Layer 2 of a small transformer language model trained on English Wikipedia (8 layers, counted from 0, width 128).
A neuron's activation on a vector x is ReLU(gate . x) times (in . x), where the dot is the dot product.
The model reads these tokens: " d" "ec" "l" "are" "d" " the" " w" "in" "n" "er" "." " A" " com" "p" "et" "it" "or"

The vector x that enters this layer's MLP at each token. A number n stands for n times 0.035.
0 " d": 3 14 -64 -9 -15 -56 -39 -10 -6 -19 43 -43 7 -33 -7 -46 16 -54 18 -1 -1 26 -64 -31 24 -19 22 17 -2 20 -10 34 12 -5 21 -2 31 9 43 3 -10 -28 26 -43 8 -40 -9 -17 -22 20 -3 9 -32 36 -32 -3 0 -23 -7 33 -15 31 -5 -17 -33 23 -32 -21 -13 13 -27 -35 -35 5 38 -6 19 -42 9 49 -7 -43 37 12 26 1 -6 -2 -33 -37 -45 -19 30 -7 31 24 -25 47 -3 28 -33 27 9 6 64 -69 9 -5 4 -13 -1 14 23 12 -30 16 -9 -4 -79 9 22 -13 -22 -8 30 -10 23 -11
1 "ec": 12 19 -44 11 38 -52 0 -25 8 4 27 -56 -2 18 -21 -42 28 -17 66 33 10 39 -68 9 3 -8 24 1 12 9 -2 40 -14 -2 31 -2 -3 -7 44 -6 16 -12 -39 -14 -15 -4 -2 19 -24 26 -11 44 -3 -2 -21 -34 -19 -35 6 -8 22 -35 28 -15 -33 12 -53 -15 -1 -34 -39 -24 -13 30 12 -19 6 -44 1 -6 -41 -25 5 -8 23 7 -20 -14 11 -10 -17 22 -14 -15 48 -15 19 7 -38 30 -53 9 -18 -6 -8 -33 -5 17 4 17 53 18 -23 -19 1 7 4 15 -12 7 55 -3 -28 4 19 16 20 -7
2 "l": 51 10 -12 4 28 -51 -33 -30 14 -40 10 -59 16 53 -19 -44 -30 -9 17 4 11 26 -56 10 3 16 -4 12 -13 55 -13 57 -15 -8 1 17 15 -10 13 -34 -27 14 -4 -16 28 -8 4 -1 -1 21 13 18 3 37 -30 -11 -15 -40 -1 -49 17 -7 -4 0 -23 3 -36 32 28 -13 -18 -23 -3 7 17 -31 22 -23 -28 -7 -28 0 -2 -45 -14 27 -31 8 -28 -38 33 -1 10 -1 21 7 -32 53 14 11 -39 9 -32 -46 -1 15 4 -19 -23 -18 19 -5 -1 9 46 17 59 -19 -10 20 13 -10 7 -25 34 17 31 5
3 "are": 21 -10 -6 6 -20 13 17 27 -24 -5 -13 -51 26 8 0 3 14 9 65 6 -20 5 -27 23 15 -43 7 -4 -9 20 24 53 -22 -24 -5 -10 12 9 -23 -35 32 10 -1 -12 -38 -19 22 -6 50 8 -39 -13 2 27 6 -5 -25 -21 -11 8 -3 30 -51 5 7 11 -23 18 27 4 1 -22 28 20 12 -51 14 5 -14 5 -39 -35 8 -26 -1 40 -8 -1 3 -48 20 -27 -2 6 16 -25 -15 71 12 46 -37 -27 -37 -6 -15 -63 -6 -14 -7 16 12 18 14 3 11 5 -40 1 26 4 -16 1 -4 -18 -23 -6 26 5
4 "d": 22 14 6 20 5 -27 -46 24 14 12 -11 -24 32 1 2 -33 -31 -8 9 -5 0 22 -28 35 5 6 34 23 -9 27 32 20 10 -41 13 -39 37 -2 -34 -29 -3 -4 23 -11 -2 -25 4 -8 18 7 7 -28 -6 42 -13 -13 5 -6 13 29 -20 22 -29 9 -4 -4 -28 3 10 11 -23 -11 36 11 8 14 9 -20 -15 10 -13 -35 8 -21 -7 9 36 -9 13 -20 33 -1 10 1 16 -18 -34 17 6 4 -4 -7 -31 6 0 -36 7 -17 -12 -40 -26 20 26 -11 -12 -9 -6 -23 -18 -4 -13 4 -16 -19 24 3 20 -9
5 " the": -1 56 -41 40 -4 -36 33 -11 -40 12 15 -31 -17 -32 15 -41 -14 -6 47 -11 -26 11 -35 -25 51 -34 25 3 12 -4 25 36 -22 5 60 -34 21 -19 10 15 -31 -1 -3 -32 -5 -18 -1 16 8 6 -31 -2 -5 22 -54 5 -37 -39 11 10 -28 24 -25 -13 -31 30 -6 2 -12 0 -33 -26 9 -6 15 0 20 -14 -21 -1 -18 -5 32 -48 -29 6 21 -12 20 -43 2 -20 15 -18 29 31 -9 9 -17 33 -19 5 28 -27 42 -23 11 11 0 14 6 -21 36 32 39 -30 9 -32 -29 -6 42 -11 1 -3 1 2 6 -3
6 " w": -7 17 -51 19 -31 -27 -12 14 -36 11 43 -18 11 -22 -48 -40 4 -31 0 11 -21 31 -26 -7 19 -29 -1 -27 -1 -17 -6 24 2 -16 78 -7 -12 -25 -6 13 -4 -11 -17 -28 14 -46 -4 14 -41 23 -24 -2 13 53 -11 -14 -25 -12 -27 20 -9 2 42 8 -45 13 12 30 18 -76 -52 -2 4 -25 24 31 6 -46 1 -10 -42 -7 45 -23 48 12 50 -5 44 -53 -5 -34 28 13 42 -13 -1 48 -21 19 -18 27 -18 -11 70 -56 10 -23 -18 -7 -14 -44 30 22 13 -5 -16 -45 -46 13 49 21 6 -10 25 1 -14 -41
7 "in": -1 -13 -39 -6 1 -69 1 -21 -9 29 -8 -26 25 9 39 -8 -3 3 39 25 4 29 -10 5 25 -8 11 4 -8 19 36 48 7 -9 10 -8 53 25 5 8 12 11 -23 -28 22 -3 31 -26 39 22 -39 11 -32 -24 1 5 -39 -10 -10 -13 -16 14 6 -21 -36 13 4 2 54 0 -43 9 -3 3 9 -30 30 -10 5 16 11 40 53 -15 23 19 -5 0 33 -20 25 -7 -5 4 26 -27 -26 53 -11 59 -30 -21 2 -13 -12 -17 15 -3 -9 -17 -8 -17 -12 7 3 26 1 -3 -8 -11 30 9 -34 37 -6 -20 61 -7
8 "n": -1 18 -15 -24 -12 -36 -4 -6 -11 -3 41 -51 17 8 22 -19 -10 -15 29 22 12 3 -46 6 7 -31 2 6 -2 36 5 24 28 12 -3 16 4 -15 20 28 -53 -18 9 -17 2 -4 15 -26 20 -10 -71 -10 -1 28 18 -9 0 -51 44 -3 -9 20 19 -4 -10 -1 11 4 54 26 -49 -31 28 -2 -19 -31 12 -19 -5 -9 21 47 18 -46 -2 17 12 7 10 -6 24 10 -3 7 -8 -21 -35 54 1 24 -59 20 -17 9 26 -9 24 -16 0 -19 20 -27 -24 -14 -12 18 -20 0 -23 3 10 -20 -12 30 32 7 40 0
9 "er": 34 -2 -21 4 10 -20 -2 -4 -23 23 32 -53 17 47 33 -9 -6 -14 15 -15 0 7 -69 20 16 26 24 -17 4 17 -14 17 -25 -13 12 18 -1 -3 -18 -23 -6 -8 -7 -27 -23 -15 24 3 4 -14 -34 -2 25 10 10 -6 -24 17 26 -23 3 -5 -22 8 -4 -14 -5 1 20 -11 -12 10 -10 1 23 -45 2 -6 -23 28 -28 12 7 -2 18 8 -20 13 15 7 -24 25 13 -17 -6 -18 -52 28 29 18 -78 24 -19 -6 22 -34 7 -12 -33 -20 -13 -28 3 -10 2 -22 -31 -20 14 -10 19 -30 5 0 -22 -11 51 -5
10 ".": 3 11 -9 9 -4 -27 24 -18 -20 29 18 -64 28 16 16 -2 -1 -30 61 30 -8 55 33 32 29 -5 20 2 8 -23 -23 40 -11 8 21 -22 17 -26 1 0 47 24 29 -51 -12 -27 2 45 -12 31 -23 10 20 22 -27 -24 3 15 8 8 15 18 5 -8 -24 17 -3 6 4 -14 -49 -41 -5 -13 -14 -35 -17 -38 -3 17 7 14 -24 -14 27 24 -1 -4 -7 -18 0 -43 51 17 11 40 -35 24 -5 30 -43 20 5 9 17 -20 17 -11 12 -50 35 -36 15 6 -28 4 -9 -36 -21 16 46 -3 11 5 3 -27 -5 11
11 " A": -16 17 -8 -18 -40 -11 -12 9 -6 -3 36 -34 1 -4 12 -23 11 -13 51 -9 -40 18 -23 -1 -12 -2 30 22 31 -29 -8 39 -14 -13 13 -3 32 -13 -19 1 29 19 -20 -27 -7 9 -12 14 35 9 -39 7 -21 58 -18 -9 -3 -67 -16 -22 -17 63 -33 -12 -11 21 -32 -12 18 15 -47 -43 -9 28 33 -6 26 6 -37 -13 -18 -4 12 4 9 48 -1 -36 17 -13 28 7 53 -39 13 39 -21 10 -12 21 12 -16 7 -5 60 -47 37 -5 4 -33 4 -9 23 37 -10 -35 -6 -49 -16 -26 20 17 22 9 30 -32 5 -22
12 " com": 0 -10 -58 -26 -41 -26 -9 -7 -39 -4 23 -49 -21 -35 -16 -43 9 -31 24 -11 -31 19 -31 23 7 -22 39 -32 -21 -27 24 41 -8 -13 10 35 10 -41 -13 5 1 -5 -20 -64 4 -44 -13 -5 -2 45 -26 23 -8 51 -26 -6 -48 14 -22 26 5 27 13 -5 -38 6 -17 -21 -33 -32 -23 -56 -30 10 30 26 4 -30 -15 21 -34 0 23 4 16 -14 17 12 70 -11 6 -31 53 -7 9 38 -13 44 -19 -23 -19 -11 -45 -18 8 -41 -6 2 -40 6 13 -36 23 -8 7 -36 56 -1 -31 15 54 10 -16 15 0 -7 2 0
13 "p": 6 -22 0 43 -30 -66 9 -36 5 -2 7 -42 12 -9 -7 -36 9 -10 68 6 -12 17 -72 19 26 -14 19 26 15 -27 -9 45 7 7 10 -15 58 3 -12 29 -15 0 -16 0 12 -3 -3 -22 31 -2 7 32 -14 8 -10 -10 15 6 40 -7 28 27 34 -31 -30 -8 -21 17 2 -29 -17 -11 42 -5 -22 -6 -16 -31 16 -33 -13 -16 24 -11 14 7 -9 29 -6 -20 48 22 -10 0 14 23 -7 31 32 0 16 21 -9 3 -28 -8 36 -29 -9 -41 33 -2 -19 7 2 7 13 -3 -12 10 38 -12 -4 14 15 23 63 -16
14 "et": -15 -36 -4 -22 16 -41 2 7 13 -34 -12 -20 35 10 10 -43 -5 10 23 10 -30 18 -96 -1 40 -36 13 -23 8 -27 14 48 17 -9 22 -12 62 -1 -23 29 -12 -8 -22 -18 -19 38 15 -25 7 -26 2 -15 -4 8 3 11 4 -62 48 -5 36 -14 15 -1 -18 -25 4 -13 -39 -14 -19 -31 9 5 5 8 51 -7 -11 -57 48 -18 21 -9 29 12 -14 -8 26 -7 30 16 -15 9 -12 0 27 30 2 -16 -46 19 27 -15 -23 -27 -18 -58 1 -22 -23 -10 29 -12 16 -5 -10 -45 -13 -2 21 -21 -23 48 -34 37 80 14
15 "it": -10 -8 18 -12 4 -27 27 -13 -19 -86 25 -44 34 8 20 32 -45 40 33 28 13 27 -68 -13 66 -4 26 14 25 -28 21 40 -2 16 10 -55 50 26 -8 8 -9 -12 -3 -47 6 4 -2 31 -16 -18 -9 26 -15 17 -36 1 5 13 -3 14 18 12 16 33 5 -16 -15 10 -8 8 -39 -5 22 -7 11 -7 25 35 -6 2 -1 28 1 7 23 15 -1 -14 36 -14 21 -4 3 -7 0 -27 -3 56 14 2 -12 -2 -49 -12 -10 -7 -31 -23 -49 -4 25 15 41 -28 15 31 31 -6 20 -9 -5 24 -27 42 29 8 25 -26
16 "or": -9 27 -22 9 -38 -2 15 16 -39 -26 -21 -41 3 -12 11 -13 4 31 37 5 -12 48 -36 30 17 8 26 -5 -22 24 60 12 15 0 13 -19 85 1 0 -23 -32 -8 -22 -31 -32 -25 8 23 9 21 -6 -18 -6 -23 -22 5 -25 -20 41 -20 14 12 -12 27 21 18 -22 -36 33 -39 -49 19 3 -9 -8 -2 44 26 -18 -7 -5 25 -5 -17 49 5 -19 38 8 23 -5 18 -7 -44 -10 2 -30 47 -17 14 -56 5 -35 15 25 -16 -14 -4 -4 -20 25 17 19 4 -9 -25 -15 -25 9 -4 -17 10 -16 6 4 55 13 15

Each question shows the input weights of one neuron of the MLP. A number n stands for n times 0.011.

n47 gate: 10 11 18 -6 4 22 -1 5 22 15 2 -17 -7 -3 21 -2 -26 37 64 30 -2 1 -4 -7 8 -10 7 -9 19 33 -18 -10 3 17 -15 12 6 27 -14 -10 7 26 11 -3 -13 -25 7 -31 -3 -5 -7 2 1 -19 22 -18 -1 15 38 -5 12 -17 0 3 10 -4 18 -24 6 35 4 18 13 -34 -5 33 -13 15 34 -15 -18 -12 8 -20 15 -11 -26 9 12 -5 -17 -16 -21 -23 16 14 16 -45 -4 1 55 23 -5 -35 20 17 9 2 7 8 1 1 39 17 -4 -4 -8 -1 -15 -4 19 1 4 2 -23 3 5 16
n47 in: -6 -9 -12 9 -27 5 -13 -15 -20 -10 14 -11 -21 -9 18 14 14 36 16 11 10 -7 3 -11 -22 -19 6 11 -19 -30 10 -6 -6 -37 -11 3 -17 -14 14 3 11 6 -13 -18 -4 -37 17 -22 -33 -19 0 2 -4 -5 -40 3 -9 -8 -3 39 -1 38 9 -7 -5 -8 -3 -4 3 -26 -10 35 10 5 34 -23 30 2 -1 -10 -6 -31 -5 2 10 1 -4 -15 38 3 20 -14 13 -6 -27 10 22 10 -19 24 -27 28 7 4 -27 42 -2 -3 13 -10 19 11 1 -18 -7 -7 24 19 25 -5 -11 15 18 -18 0 10 -25 -23
On which three tokens does it fire most, strongest first? 5 " the", 16 "or", 13 "p"

n132 gate: 25 20 -28 -14 -25 -1 -11 7 22 -2 -14 1 17 8 -16 9 -28 8 7 0 6 34 -12 19 4 -8 10 14 -16 -28 -8 -21 -14 -4 -17 3 -43 20 33 -14 -9 -29 56 5 5 7 -1 1 15 -8 -57 -26 -11 -32 -1 18 27 -10 -21 55 -41 -3 8 -25 -7 -23 -23 7 14 19 -3 -8 2 4 27 19 -6 2 -23 52 -10 10 -56 2 -8 39 -1 -10 -12 3 9 -6 8 -14 -2 11 26 -16 3 -9 16 -17 -10 34 21 -14 3 8 -7 25 -22 -12 -5 -11 9 -1 14 7 9 0 -3 1 -33 -4 -22 23 -1 34
n132 in: 1 -12 -1 -31 -4 -22 10 20 -19 -21 0 8 -2 13 -6 -39 -16 -36 -60 -2 -10 3 -3 0 -8 26 5 22 16 -15 33 -7 0 -8 -29 -10 5 4 -18 16 0 5 -11 -19 1 19 18 -8 4 -9 -13 -9 8 13 -26 3 0 0 10 10 21 9 -3 -8 -8 -24 -14 -15 29 -13 -12 -9 22 -27 2 2 -14 -25 6 12 17 29 -6 5 10 33 11 23 -9 15 31 -19 4 -7 4 13 39 -2 -19 2 -12 6 -12 -4 12 27 19 -11 37 3 8 32 -10 -23 -13 -23 -49 -4 -35 -10 18 16 -18 -7 -22 -14 -17 -4
On which three tokens does it fire most, strongest first? 4 "d", 0 " d", 8 "n"

n279 gate: -20 -10 7 12 31 1 18 13 14 -11 0 23 1 -3 32 -15 -1 -35 7 -17 -45 19 -16 -13 -7 -10 28 -7 -10 18 -33 -10 8 -26 -5 -1 -28 -7 -57 11 8 12 7 1 -30 -2 -14 10 -23 -15 34 -5 32 -13 0 -3 43 -11 -1 -26 22 9 35 25 18 -25 -9 -6 3 45 1 45 -12 25 5 33 11 23 -3 -3 -5 19 12 29 3 8 34 -12 -38 9 4 4 -38 -13 11 -26 28 -36 -4 -13 -25 -19 13 -22 26 -14 10 -27 2 -12 19 37 -4 12 25 38 -21 13 -16 -1 4 -19 6 49 -41 26 31 -48
n279 in: -17 14 -33 -34 -9 -51 7 -16 11 -22 -1 -22 24 -14 -2 3 -12 32 -29 11 -10 12 -6 7 -6 -11 6 -34 15 6 -13 17 23 5 -14 -6 25 3 6 -31 -20 -36 31 -4 -6 7 -16 32 -1 -30 10 23 24 -19 29 20 -16 10 -11 -27 -7 20 5 27 7 11 -4 6 -8 28 1 6 3 -10 -10 33 -14 0 -61 -10 12 -40 12 24 27 23 -10 -6 14 -61 -21 -17 3 -39 -10 -24 10 -14 4 7 25 35 -21 3 -26 -19 -9 -24 -6 27 -1 12 -23 25 -8 10 -7 20 -20 -1 3 -5 -37 17 55 -24 -22 0
On which two tokens does it fire most, strongest first? 14 "et", 15 "it"

n138 gate: -11 -23 -14 -1 0 38 -22 -23 2 -8 10 19 -12 26 -25 -14 -20 -4 8 52 -18 -23 16 -13 4 -13 12 -16 -15 2 14 -8 -7 2 8 -7 18 28 -12 -9 1 31 -32 -3 -1 14 -13 20 -26 -2 10 18 -17 -6 -12 -11 -7 -8 5 -20 -2 3 -16 -39 34 8 -18 17 -17 21 7 -19 -8 34 42 2 49 25 6 -29 -9 36 1 16 -20 -36 15 22 -2 -5 -7 -14 -18 -19 -5 -4 17 38 33 10 30 3 -28 10 20 23 4 4 27 -12 -3 -11 7 1 -2 15 -45 12 22 31 -12 -4 2 8 10 2 23 -7
n138 in: 23 -9 13 -13 5 46 0 -7 5 15 49 -5 -8 -7 9 29 9 19 0 37 -4 3 10 28 -9 -22 1 -13 -6 24 16 11 -28 9 3 -24 14 -16 -2 -13 22 6 -5 14 4 6 -9 -7 25 -8 15 2 -10 13 -5 28 -8 12 -19 8 38 13 -12 7 -13 -19 27 -13 32 13 4 -30 -5 2 -2 -27 23 5 -1 -14 -5 -14 -23 16 -8 -10 -28 45 15 -10 -2 5 -27 -10 39 8 34 -1 24 3 20 -19 -1 6 6 -12 2 9 6 2 47 -4 14 -3 4 -4 0 -9 14 9 -25 -5 -22 7 -19 10 25 -8
On which three tokens does it fire most, strongest first? 3 "are", 15 "it", 16 "or"

n204 gate: -11 -15 10 -22 -3 8 -4 -19 -9 -6 -34 19 -12 28 -8 15 18 -19 -24 -1 4 12 -19 -19 14 -16 21 2 -28 5 20 6 8 14 -6 -5 -3 -24 10 25 5 -7 8 14 -2 17 -20 2 20 -2 -9 -11 26 -29 6 21 -26 -21 1 -23 -9 -11 -51 -4 -3 -12 -50 3 21 19 5 6 -2 -15 38 28 -28 23 27 12 -30 21 -6 -32 -7 -14 15 3 -25 7 14 -7 -4 6 -24 11 2 0 18 3 -16 -14 2 16 16 9 -30 -32 16 -4 -11 -2 -6 -9 1 19 -18 -4 9 -20 8 42 -25 -21 0 -10 11 54
n204 in: -7 11 -1 -28 10 -32 -17 -7 15 -14 -28 9 10 38 -23 26 -2 1 17 -19 7 -10 -7 11 -17 -6 2 -5 22 -13 1 -5 10 -1 13 -25 -40 -4 -17 -8 11 25 7 -14 22 2 11 33 5 24 5 7 -7 -18 2 14 39 -4 10 17 -15 -8 -3 28 -25 -32 -24 8 7 23 -47 -18 -18 19 6 17 0 7 -18 -7 -12 19 0 -5 -33 -17 15 34 8 -3 -14 -2 16 -32 31 -15 40 1 41 -41 -6 -5 11 -8 -3 -8 11 0 20 -13 -20 -11 -1 -10 -6 -8 -3 -21 -4 -4 7 -4 21 20 -34 -16 4 33
It fires most on token 14 "et"

n171 gate: -32 -39 -11 -10 -14 -8 -51 -15 -1 18 -6 25 -22 -6 -9 -3 -13 -12 -2 23 -10 23 14 4 -12 -6 -61 -5 2 12 23 -32 -53 -34 6 -14 -9 -38 -29 -53 3 -11 27 -14 -14 1 8 -10 -13 18 7 -28 -5 31 35 4 -3 25 1 14 4 -6 -4 10 2 9 7 23 -55 -1 9 23 -30 -10 34 -4 30 15 -11 18 -12 6 -8 3 -4 -21 22 -10 -44 -19 30 18 7 -8 19 5 -2 -7 27 39 14 23 4 14 7 -19 -12 -25 -4 1 22 -37 11 -14 -6 -3 -4 11 -26 -52 -1 -39 14 -10 13 0 -3 -3
n171 in: -48 -17 -19 25 17 -18 15 22 -2 -38 -2 -2 -15 -12 16 4 18 2 -6 16 -1 2 -38 1 6 7 -2 20 -43 43 -11 -2 -15 -13 -19 37 9 -10 7 15 -2 -29 27 18 0 34 -35 -19 -21 -6 11 -14 9 -17 18 12 20 3 18 10 -8 -25 -33 5 -38 35 14 -7 -34 -5 -6 -2 -15 -43 -22 -19 3 36 22 15 -7 -20 9 14 29 24 -13 7 10 -30 -2 -6 5 20 8 -2 22 3 21 -22 13 8 -24 -18 28 -22 13 41 -10 -19 -10 4 -6 27 -10 -6 24 31 -12 -10 25 23 -15 -2 22 15 -3 -14
On which token does it fire most, and how strongly? 0 " d", at about 9.9

n52 gate: -17 10 -3 -10 31 20 12 -3 42 10 -5 6 66 12 17 -8 9 16 -50 27 -4 7 21 -31 13 -5 -8 8 -17 -3 -19 -1 7 -6 29 4 2 0 5 -7 -15 0 20 -2 -14 -27 53 12 -2 -3 -39 -34 20 -10 -3 -11 -3 2 2 -35 -14 -14 21 -13 11 3 -16 20 -3 -2 -1 2 12 -4 -14 47 -8 -35 -25 -3 -31 -14 23 1 13 9 1 9 -12 -24 -23 -19 8 -7 27 -2 -18 -28 14 1 1 -20 -17 9 -10 -20 4 10 -17 -5 -17 1 2 -41 -22 -27 6 12 21 -18 -22 7 -38 -8 10 -11 -2 11
n52 in: 25 12 14 0 -11 7 39 19 6 19 17 -27 -16 15 0 -2 29 -22 -14 32 -38 10 26 -15 1 -4 3 -5 -11 1 20 -23 1 -3 -1 1 -7 -12 22 -27 -10 -28 9 -26 28 -7 3 -6 -27 37 -3 -42 9 42 -9 7 -6 -4 22 -6 40 -4 -18 -6 33 12 7 -12 31 -34 20 16 -1 -18 8 -2 -1 -2 3 -11 9 -12 2 -15 -3 3 -11 10 -15 -10 29 13 10 26 15 11 -1 19 -17 30 -4 5 20 -43 -23 3 5 -8 -21 -21 37 18 -18 5 5 7 -24 29 7 -2 -15 -19 0 -6 0 -11 8 5
On which token does it fire most, and how strongly? 6 " w", at about 2.3

n150 gate: 6 -10 17 28 -18 27 21 21 3 -25 -13 16 10 10 5 -12 -23 -20 -6 -1 3 17 34 6 -20 -11 -6 12 -15 -2 40 -31 28 10 -2 6 22 7 33 1 -5 -16 34 -13 -22 13 -30 25 -4 1 9 10 15 -9 -22 -22 7 -31 -30 -17 5 -1 -2 26 -1 -6 -3 2 24 12 -27 45 34 -33 7 16 4 22 0 -20 12 -2 8 -42 10 -25 6 11 -26 16 24 -20 -1 4 18 22 -2 -13 6 -16 -10 -13 -36 5 -2 36 3 32 1 7 -2 2 30 -22 -11 8 26 -4 -4 18 32 21 -22 -4 -35 -3 -19 4
n150 in: 17 -1 31 -15 -13 -8 -7 10 -28 29 16 -13 30 -20 7 -20 23 27 3 6 -6 -52 10 14 8 -27 1 45 -21 -24 10 -5 3 -16 -20 -26 4 1 8 -14 -1 -2 15 5 25 -17 -25 23 17 -16 9 13 16 -25 -16 -17 9 5 -14 11 -19 17 2 -19 -12 -7 22 27 1 -33 -21 10 18 -28 16 -32 -6 14 -13 -33 -8 -12 12 -9 2 -4 -22 27 22 -5 -28 27 -15 30 2 6 -16 -1 10 -18 -14 -9 9 7 12 18 17 4 16 -65 22 10 35 6 37 4 6 41 33 17 -36 -13 -3 -23 -13 -14 25 4
On which token does it fire most, and how strongly? 16 "or", at about 3.2

n240 gate: 12 4 -12 -6 -11 12 -1 -8 -20 41 23 39 -14 17 -21 14 6 8 -10 -1 -32 12 -7 -4 -19 4 -31 31 -10 -18 -12 -2 -8 9 47 31 17 7 -3 16 -7 -16 3 13 -31 -15 14 14 23 -4 15 3 -43 -11 11 -43 -8 -9 -7 -23 25 49 -13 23 6 22 -1 7 -20 12 54 4 40 -4 -2 -18 -16 -14 -24 -22 -2 -30 0 20 15 -14 27 -1 -27 -27 -7 16 21 -10 10 28 30 -8 7 1 -8 20 7 8 -3 17 1 -43 -5 -5 21 1 -51 13 -2 -11 -2 -17 -7 8 -30 8 -25 28 10 10 19 -20
n240 in: 5 10 26 7 14 -34 -3 -37 -25 4 -10 2 -10 -62 11 -26 11 -5 -8 -10 31 -5 2 7 8 25 32 -12 10 19 -17 -26 12 17 21 13 16 28 -25 -15 28 25 26 1 17 -17 -2 -9 3 14 2 -15 -10 -6 33 -33 4 10 -8 1 -1 -9 2 13 -9 -2 8 15 -19 2 -9 8 6 -33 16 7 -13 10 -25 1 -41 -17 19 -12 -10 -21 -3 -31 -19 1 22 -33 -29 -2 25 11 -51 -22 -4 -14 1 -23 -9 8 8 -3 37 14 -6 9 -33 -11 -19 29 -3 -14 13 -2 2 50 16 -9 -2 12 4 5 0 -4
It fires most on token 13 "p"

n116 gate: 24 0 -3 -11 11 -12 -8 -11 6 -36 19 -4 -5 11 -14 -9 -10 -4 -6 9 6 -40 -3 0 15 -11 14 -1 1 17 -12 5 37 -19 9 -1 -8 -32 13 -6 -4 8 -6 -11 -29 -7 -15 0 -16 -1 -25 0 10 -9 27 17 -3 26 -20 8 -12 0 16 -18 -17 -7 7 2 -23 29 -11 14 -28 -7 -3 -13 6 8 -11 16 -23 -13 19 25 14 -7 9 4 40 -9 -9 -3 -8 -15 -12 2 7 -6 -23 -7 -5 -13 -2 1 -19 -7 -11 25 -11 6 2 18 11 7 16 -12 28 4 -23 -5 3 13 -2 -21 27 -10 -10 -2
n116 in: -7 -11 5 32 15 -11 -8 1 -20 36 5 -2 34 21 14 12 -34 -2 25 -31 -2 5 13 -3 -8 31 28 31 0 -2 3 12 18 29 18 -13 6 -15 15 -3 -2 -22 -26 3 -11 1 21 6 -10 0 -12 13 11 -17 4 -9 -3 16 -24 -19 -36 8 21 -2 10 -5 10 -13 41 -10 -12 3 4 3 0 8 -28 11 -8 -41 3 -25 -13 -12 6 16 7 33 11 -3 -13 6 5 -8 -23 -17 14 -29 -8 -22 22 14 11 -16 17 5 14 6 34 3 4 -22 8 -14 11 -13 2 -3 2 16 -12 2 5 -15 -11 3 -18 -6
On which token does it fire most, and how strongly? 6 " w", at about 1.9

n166 gate: -9 1 -23 -18 -8 16 -7 -2 -8 11 -2 16 -1 14 -11 -4 3 -9 -24 2 -5 -11 -4 20 -7 -7 20 2 -20 30 20 2 2 19 -16 -32 2 -14 -1 -6 34 24 19 3 14 4 7 -3 -24 -9 18 5 -17 2 -23 5 6 -12 39 3 -5 27 10 18 3 17 4 -24 -3 -32 -11 -4 11 5 4 5 17 -2 -23 1 -12 0 -27 -12 -1 6 -3 8 23 28 -6 44 4 0 21 -16 10 15 -4 -5 9 -22 5 17 -17 25 -3 -13 -17 24 3 -21 4 18 25 5 -50 11 15 5 -23 24 -19 16 -12 -22 2 7
n166 in: -1 5 23 -3 -12 9 6 7 4 8 8 18 34 -19 34 7 -1 14 8 7 -3 6 12 20 -17 5 -5 14 13 -8 14 -2 17 3 20 1 8 7 3 -11 -28 0 0 -27 11 -2 -7 9 -2 -5 -6 -7 0 -20 -4 -22 21 21 -4 20 -4 1 -27 -6 9 -12 -16 8 -2 16 43 0 2 10 1 -2 -19 -4 32 19 15 18 15 -5 15 2 23 -11 -18 -18 -9 -20 -10 3 -15 6 -2 12 -1 -6 -15 12 -24 -5 18 -5 0 20 9 -27 -20 16 10 -19 -15 -7 39 -6 -33 6 22 22 21 -13 6 7 -19 -21
It fires most on token 4 "d"

n268 gate: -1 18 -8 2 -2 23 6 15 7 28 -14 -12 -41 19 -5 11 -8 3 23 19 0 15 7 10 -23 -46 -10 -1 -20 20 -11 -60 10 -2 -3 28 -26 -13 6 -27 17 -20 6 -30 -2 23 16 4 -10 -21 -19 3 16 24 7 -40 5 8 30 15 -23 24 21 -11 -2 6 -6 11 -1 -27 15 47 -15 -19 50 -33 -25 21 21 26 13 18 -41 20 4 34 -19 40 7 34 14 -33 -8 -21 -18 -20 -20 41 17 -17 12 2 -7 1 37 -11 -40 -1 -17 -14 -1 22 -19 3 1 -10 -14 0 1 27 -22 -11 27 -4 17 10 15 6
n268 in: -25 3 18 8 -5 2 24 9 4 9 -6 1 10 25 20 -11 10 3 -3 -13 -10 2 -38 -4 34 29 -14 41 -15 21 -6 21 4 11 -1 -13 4 -14 -8 4 37 -1 28 -14 -15 -18 6 9 8 -1 -1 11 -3 -6 21 -7 17 5 -7 -11 -17 5 21 -5 -2 1 14 17 14 17 35 8 7 6 -15 14 0 -4 7 17 40 26 -1 4 -9 4 -7 -6 -23 -6 -14 -21 -46 8 -16 23 16 15 -5 -10 -13 15 -24 -10 2 6 -66 -17 6 4 -23 -13 17 -23 -19 10 -24 -13 7 -36 7 -2 -20 -15 -25 10 15 -2
It fires most on token 9 "er"

n128 gate: -31 -23 -13 -1 -15 -11 19 -16 20 7 -4 1 -7 11 12 -1 3 -6 -18 -16 -18 29 20 38 -23 8 7 -9 -8 33 -43 -5 -25 -12 -6 -23 9 -21 -4 -14 4 -21 32 3 -8 4 -15 -6 -17 -7 6 -2 2 -11 -5 23 -28 5 -30 -32 10 54 -10 8 -18 -19 16 -37 9 -14 11 -9 26 7 -27 31 4 -39 24 4 10 11 7 -10 49 -17 -1 30 -19 -20 2 8 -24 2 26 8 -5 -25 -12 8 8 -8 -23 -7 -24 10 1 17 -9 -2 -11 -12 -14 5 -20 9 29 15 -13 14 -5 -23 24 -22 2 -1 -8 15
n128 in: 8 15 37 -30 -1 3 16 28 31 -3 -37 8 14 -11 39 9 1 1 5 -26 -17 11 17 -1 4 -39 -25 1 16 13 -39 -8 3 -35 -11 3 14 -26 -16 14 11 -3 8 0 -2 -2 -20 1 1 35 -4 3 2 -2 -24 7 -31 9 21 -6 2 -10 0 -37 -22 1 20 -31 -2 -13 25 -24 5 5 9 -17 1 -4 8 7 14 6 12 5 34 -5 5 22 10 -4 28 8 -12 1 7 -11 -7 -2 8 20 -31 7 -60 -8 12 6 -41 13 27 -14 -13 3 -11 -5 -15 -35 16 -18 -5 -20 -16 29 8 -3 -3 -13 20 1
It fires most on token 10 "."